Layer 2 of a small transformer language model trained on English Wikipedia (11 layers, counted from 0, width 128). Numbers have three digits each and are written without spaces.
A neuron's activation on a vector x is ReLU(gate . x + bias) times (in . x + bias), where the dot is the dot product.
The model reads these tokens: "tain" "ed" " by" " winning" " scholarship" "s" "." " His" " political" " career" " began" " with" " when" " he" " won" " a" " seat" " in" " the" " Kil"

The vector x that enters this layer's MLP at each token. A number n stands for (n - 500) times 0.0044.
0 "tain": 424508491579551746483511452503477466477787431458416590503305544501580637437436499367451416560366367609512494490575458506603522576387363602413559390460535440530252432425322465389406612547597546516479464576431351637382566609537404571347568436528667439647558457353644421570367264540698650718623522442520685530515704302321381607435490413417408498524338644359409689362429677472501339504608
1 "ed": 393588423550543714715505536486524426492642504650380372487302474572506396516361394319481465515476259521381493504585610544649525552544503410507501459497759474358367470425398608279435700450667484412500507560380391390528557557446551549639445544473504487698693461320778232488412380521491512703513553358522629505549630329350399432522324551447394486510337627638437576359473569503521322575593
2 " by": 506493428542430594601459501564539570494520528602254526663444522619484532566415543404298526581520414442422597401543661513596532529471586319421384376678723385428331431527301441300533436348572560474510527519452356625691520520408551410783511318412530446490520406519428516541325535610585386604701601435425517524476634364473475380402584482397367415410511690422464604415444557608425441651532
3 " winning": 508653365445418482573455565500668473539474602615510441527397540591336418559452326439376452684460397518318543506599431399493568526438533364256584427371622541401288720536385413331586492566489347490625487400347193507498491463524573532533603585442680456592682484308566546554408395438489341752427650465522442447578517549578561462319484614482314401528528671552408354527579608446614565593613
4 " scholarship": 612476472459683647534449511554645410518600584633323528578265626437500458545435360467422516531493409573487406512686470466462589364506310519556517290408471479360537547577228483365310477551570586377564413451619276470514582505498570676461501421567469511533634574356726477617435338598614557729505450620380486558600511426550638600227599521573505239372370535478327367314549400538392376639627
5 "s": 448506424548508592486463459589564414405744383548380457563390552554499451582327473533490494530478606429376521496675487420524707534560554606463569490642659494401562605591461472105361566636525658422470405594520346433479572546270637498502559443359386478471800287450740520396426406686523437679563443453446659487567478401444511434410454619547452495478265540558294522352434419324467516579546
6 ".": 603482564559464542582558358522508486535782528390428377669509566650481391533383381426389512318371592524542449511542514376507708554529538392489643459501603444308546474541529373425417626478397551423642402462588329513532507518493719485723547398505415676483537433558498587496348418466666613491613582370494471518475586373431600529386614489442402241564437414479358659497410492361270294620549
7 " His": 422556393428494563555308562511669456471642421587358441624522394567466391455441379483416508565292349679538516448498538547560656553465647436401532393444475492488542583604346437199460670474396474715694360362337410697520594437264613627540591465408448352470530474375682545536538541629564504304552546619496408516589584457407562611346464612525640515437511575604436406365404475484477251446497
8 " political": 504638280410653654471425518508594319536649506592378413542534449581503510428410567403433636566449263521631496487694450453368467477436571438545601433479493461491452580353366397274418474453482566583700529357545303503603728451194561394521540470472390495678573617169437447658558499433603405671489624497456534456562659493528428548455602563322398396428360590498355381407583608599545517456664
9 " career": 605575518578598607467589396697501414487532421500563520429392492449408473475419418314367418443505608508554409446670464481464472376674381624543440374451461401431513512480396401477272361577580567435443420429659255504446585628374805529504327494525721461551595575275594603497459278396531420698358523606570483554640658511494659474271555532401583517274607581390302499415524561616496413622609
10 " began": 540613547631531540531581494599669466470537346479281396598495411429480460583444379237462515467497353448606672491658468519517645463542497454408522335574395363535374603500426450409259326478494425494477477508652412440574478525342721539665361452322582517583563541319598441424618266356582558669655676351391422407653689381402518320355416615527404535549418596446257383441718651773468341567589
11 " with": 598517471468375451582483418516600566352516436640315461630361599444498280554358490436392603609428522561432653371561524456496546552503627360442414416697601392423390676537348336379573645467580593485473599526517350717487498482637657560698286319223453523575671359323613527542415374519541494524479647412561434417506616493559419465249646678446394589509450550469485343476496580595268512494616
12 " when": 505539486541499443454577405637643469339348618466376474469487527471443470425483325395270513529367570542596424507601546493525663458553528532385449355646428370560465520622236412501414563480513458446496370468469284796463409564489435380755481463256567641545448461369288647564446387562549459422642674413499492512712544456483428497338733547408351481600432586394421545573566616565418547517540
13 " he": 509436582611406436350502566637627620482607569564329380802572345567423354509399512354432455565281394642429589581486409499557575517541411625450515305444502453369396585505315569516438479604433449591553424296615150534667499543384769549661481454374411567494530364256642497509602420478520458440566400503491682545536604620399397508444652438510563449516594362500572345432400615477462544470393
14 " won": 529699454527502438558480634438669502574478607575446389480477512627367465567458288388451472638408487473324609538564542376429580467483378404332474539335667429492206704446387434428568401494487405543444438405485304337462370502543743557631433553247662517568670511368647561530565333468466337584467528432577438407669553578528503448310470675426379478519490664543398288514749553483501526591590
15 " a": 557603578468265569400495596629574500382547542382472397632387462557436457552394499434369613484487288610398594373476481493477610405509391430488503362566598498490534629658613499141424574570587483587507456346361309539567543500229628662597525414348492634576560564455505508608575381577470340490523492460483394615558575519515468347280462506436669404570535585529414331414548605360483308475494
16 " seat": 389598497483508495427580525496668551565580525599452338558245589454478631483423348393440470546452569464470521532543514415269357524478285677447539327486630433552418620498300437341353325545549762671497430644585380480510641512466533585505553490307625595634687526371716475524555405314534488495357463506546756677664546504453471439289516507431432339517403321458368485515586643393511511571448
17 " in": 568612446563376490413628480388690574449666550496392429572354587588474450519414285405319681467479359518422533472467555417439440545571663394443494288636518497463414623480350446395656549461367556437590612475646350708548384502467571512749329517329594683461577559526443661489467455553541291745438480405455593440610566503476505414372478505469480317399228659522413352430676423509446515393599
18 " the": 463518473539475487450434497524620564391488546463420415601457436549494480494494451404364574606415375548474536372593489510444587427610433587486508347474583452400469649610606426029536574477468411563396425370482379797643483485300542663654528487433452551628632504458593591683574488505588330313457553416475463564527594450553397485399633470493494491427443558599369532438384552529517280405383
19 " Kil": 544598461468444586521620602568663370573293577496513379601357496617511679374396219457606574600434554402440497389627701394483418497542518419378490437282731438503545589567368403479567554545392693437555400281700533618593500560474470643417526526217507590378629390323743454468661502514562499496698529378572528507462582506373445519354622536509597348471572459505329539377447464214554283434458

Each question shows the input weights of one neuron of the MLP. A number n stands for (n - 500) times 0.0024.

n99 gate (bias -0.250): 578655299443452427582339577557297671504572575472496322520381503400397389765451497451354361542636637408627550609563690414388440609354242442565503735338553525472552540497470565546503510380648566440406619612642419503669464366431672559438326606416493459328500517644670355461490334754490592454429415393188451367541546438207577404476373525514400431589515414353627577458236422618451490506428
n99 in (bias -0.066): 500473322374564615456527402440475600392601622562564367403424651459644304744423440455369348426503494747580489605720543614605278545566533631402558726641647599414479500576395331534720520551545520643390509386654413405598367396347705689618473525466548527440615500484427483628655507507463399573504422410345494319572568565459325300490517640429455538659547450514894609300437532485564468436439
On which token does it fire most, and how strongly? 1 "ed", at about 4.3

n175 gate (bias -0.283): 530573476600533486731550371460519539348349511574666535586548374500567442487426478577418512401577587628554527376309571473484433544405274428726574509382694473556562503413595523350536415552522497431627583648380679467589459457402497567452480650280509364617342540511385279525508342448534506518515511460512453672615425538462641468477500512415464350488508588411491608651478447407445492297528
n175 in (bias 0.043): 618503297355556397522539537596478555540557456407469598443526328461485564343509486345523790512427317654477345506460523500400396494446474668446523522615546451367361428500405577500402509444455514600401312432549488433422376393621401452431375448459699659439399373600626512433458740479562417667475583620599388535461554569298667460512445433411351533544667317485554396491475619556428575545366
Which token does this neuron like most? 16 " seat"

n143 gate (bias -0.226): 371497445510469673527458520586407616577390300852455458450506582451556447504637549460610606762467512562596469593384503428618354503391450571509383564440578534384490491524560591538619494386607444463568405544162500540582506476483562481463529450462698652490632566434439635350741427301603616421497472459533500267789428657496482468507456403624577407636593500527641589325482264685491649457616
n143 in (bias -0.131): 509506658432650366481520348460604409704567410374610552525402567523506344513530427462396506333453541664418588340587525482621503723529433640398448515665313350541409528357633653487370469335568397435492513528383386384435444638508427359445596554568460540554407438517568517378483565491494442438323450457509423506445636604417457534430717414416587471517617687396427368617581591415583441473555
Which token does this neuron like most? 14 " won"

n108 gate (bias -0.205): 554522609383410423568485573385451456450685500534432589635476497367593533590544368531512519548450483552602407559417374416566430451509565473697570791515538618640484679369446549592431446697523417403477373621317515339403413552579583594537419687480469549358625494556295591526588372707449373341392518422450488595702329420584460564589689541463570610518280513368624689544494570521588368506529
n108 in (bias 0.061): 565554456456455598483766660394525686466566599322443497460454477443590538503390508329338527543515598470532444624650634509377604596476445524671494512428696416673482619469621464632273416404404598622463489620491482372430540494476437686787488562530563325524546430477565485666514419518379486452419431477361517726370383443372492616419529368344424574494580597482581456515639509536487539492481
On which two tokens does it fire most, strongest first? 14 " won", 12 " when"

n113 gate (bias -0.238): 493589425510497451516394556523359611462576506548338234399464651654438522466744414681493677236656525398380379478606437575560563365490401500480600461530520648666729655560575534448580427500384595469455447618434544691715545435452610801565507504506520385450378493543353423455542324571359631558259546370355555404304598548739557386493597658592197513459618600577613417400418422435451634487314
n113 in (bias -0.068): 466497459583485263376415486510566503698594614275642454437516380322421491555638488396510383537243301644587716451490478497451572568650678539484516531513440422437470322442491386533426586562546525530575500506279584537592456375457549591503590354455444633413503340538478766639363385464419352562633491703623547723503390516633488598411513378520748591585412490520318382573515750636632488658428
On which three tokens does it fire most, strongest first? 18 " the", 15 " a", 3 " winning"

n168 gate (bias -0.094): 306240536422496507609607711642351295263632629431408519671629555603267459649531425329570705653496653367526619524397518504333595461446776432515453464295694535643442496624416697438507345470461467236381580332226406443568338440436374376513648406441382572459143659682336444539449485342489599520378704713639496445577471450554440541439663383382539605511320151582550544373493449543480496410520
n168 in (bias 0.030): 257127559433496535771468558532393184393793570488267593469461570638273427685438353422523668670467587404468660483465363428399509572676621408473428433240647517533279488680482741445368379456359438245305555357167480538525414709312532272510528429522456700464281672515451572572466480273579674540362515504635664422480473565672583318443602521496416544331413105583553374357597561556536579371492
On which three tokens does it fire most, strongest first? 2 " by", 6 ".", 12 " when"

n132 gate (bias -0.235): 506403738447457369539446637494581540628326552342404463459395560551392469366616332523481477421338481644653722518390536506492528436581431469546427639536412482408428406518525777569497420668505454424603464633527573479572500425482414484436439424472330444603478436421612410529468351449374666475294424422526500668529511605575659585511439351531460474415694539541400384578423470542457508591390
n132 in (bias 0.134): 497515523506399547693601557660493412381539601525254531538387559537410500390660442676553406465363428482545484431286506397394540497609580509521587436556473621444575381540682696383618354374390594626518649503556287417464402383476673565415539494718561424597449599267451382512532425649554577541478497443578532687395406389412511450389380408589572523408572240409432503740446389545439523543542
On which three tokens does it fire most, strongest first? 13 " he", 4 " scholarship", 16 " seat"

n203 gate (bias -0.353): 563392514540578359556701574246445570444314566325578536676487556478508445655554590407436511594713482431414595567513489555567545523696417565603516543588537497760584567426522623597515473519687484573686424434548484549572427488541406376467629477520610481619487353595438432456524465369546487461514584427461461503500545368651490395610339494456588447459462592398350500573472492657490423443457
n203 in (bias -0.084): 689535644576358572520544442319450602583427477472474422557412503339270350725279509625512567568525573385445425583524598664430480562497251587434470591524518477516627506631503556503397509566400578622598448392524574547494439593506660614630644380517528373719609351641382373512458573339620422570477443669525382503440569745696629429403610526544598500313373637420484491506421587702393436497586
Which token does this neuron like most? 10 " began"

n221 gate (bias -0.424): 417595635472419494479294468365703529556337416364533609481700359632520523625652489588528614473549513526503554591536416482351528597314409542484587533646503580578483567612530520490511711617360423439617547569572531556636409712550534607599480503409523293531345558426530551559440544503545415536346495483248538605552410529418433518497503659554581455369577596576512653404471440505700516451638
n221 in (bias -0.045): 346594683639400520366283410349750478673261337290506573506553465631488622466531514546526761438515444557577623567509450459500576554472357467411474613619416575350423459632521461475517673606338561481658497650590479452541446618420555514523453544473566335544339541491469592509325430566580439519350494488387517582457431397483432587615580665524620506395451576593360597411438563516597398361716
On which two tokens does it fire most, strongest first? 7 " His", 18 " the"

n150 gate (bias -0.187): 364467623567253380428664702324403417313586521543545493453427494503369429610610632664528620534447418575478490517683541562524496485247405461394614592519509466513696538485304461405623433503312638457447443563513283411438248462494510381347567591547467429567316516691325581297422443361349450369514519417652599475642353408715515580392608382549414428536463374617414290490497500514421497478380
n150 in (bias -0.053): 468433576494365477422631559402513546339721458448634406364506468653534505500581489680515373378494528703449494448456470732579334434429335554378621563591664553460546615458449412527622494600586509385500431485628260511380457545452405494490619425464391485592359627608528560509526583275377442552377576494478520418687485263733605711424527463685411556446484494596378314438554572547465520397344
On which three tokens does it fire most, strongest first? 17 " in", 3 " winning", 16 " seat"

n200 gate (bias -0.184): 536435199243584240620534444527391441479612456469352486291397596565778485469483561364341284349486481551540564475592733514599265535361536544546422575549497521517552411367376507491570517551651454818558656611533517545592458547379431471391427613463561585419642580828333578593494410466786411537578372587424342606566549486515519342428507609339584447415636628580579606611570555541583542571396
n200 in (bias 0.088): 437382604580430586507475533472662522442481458507489439381659407371639522500529450496479659346326447263382552477270414448238667507561631595551456408514658279399399621659525553641487607624433480329324490336582433537586516346447446739515444427542624609423559725442487500470490545479461575586463905591518540162500684243367384574475375335592386585628436181413493445327497425463372424410500
On which token does it fire most, and how strongly? 17 " in", at about 1.3

n118 gate (bias -0.241): 462540563508390596589540664494440494512698482466410551565514456417406564589608575529503610477428585435492592358360511393418565433607613534723489506670415406503318566550369370505543404366540533238473479465445531434426397783585454514561625567410381331397489583601337469612638610404584503360382576472560419459466568489534529670497689360628481416492493497552577342566452438524398444513590
n118 in (bias -0.063): 512535697497425489573509726494590581479587411447407512472526449441580577632560571512650625412443538480448488372455477531410516425598704462663364625636435324613360548579474389436560449479602545296553524407492517560431378801611506472508637588407374395558548551615354520613612531338549618476613590696509431395645548571667533715565583437647450470506513567458488403681481441513316508506605
Which token does this neuron like most? 11 " with"

n298 gate (bias -0.105): 614486608410478461511391476587436649521467426372464442396653605480610560384500551485361482411363430434272467494386380584479622505480469506495546503353428601380363556404485580342481455652476550485710574539583466430590602524401506511401343426625532591472461595486416523389503458650565439487354508652616500486199475500509580653673663521583530368414666551344439430509642421512582559662446
n298 in (bias 0.108): 786521538550511337545548413527587675778500436375379394353248584518515489480478446488591518403285396494325686635377421570486615528571456476382566685526427391506387401449569425385562523509554410608483522416398530463367516436580439645513426413621506533518529600564426518347405441530464520473453439444662529488433532609795539680512509292633429394461484633528378388457666583635530444637503
On which token does it fire most, and how strongly? 4 " scholarship", at about 0.67

n151 gate (bias -0.185): 573547574509586441500676379607497380578485470622590603649483412264355529533404533689636467476712505354486580609534371445369388417637534517699586344475412573583631736519541427492360560776439585611422508539562535582521534612549571469566325479556661427486440591461481523414528551625393449492463373693583392577645416585593489617456474548568691465374427454443544509548538472551642451558401
n151 in (bias -0.002): 572570661494449468614584293574602350435367445624481482543544349440388519669322604598500570432558722500462481605497462522368408452800360470595443306338457522540582547427426524467477535551270555574300506558364681492468583691473554411581368435549416405488337582451514378576431599533503644591388474706619457625491471446464522552521506614596625434392365553383355339515536420552527427395506
Which token does this neuron like most? 9 " career"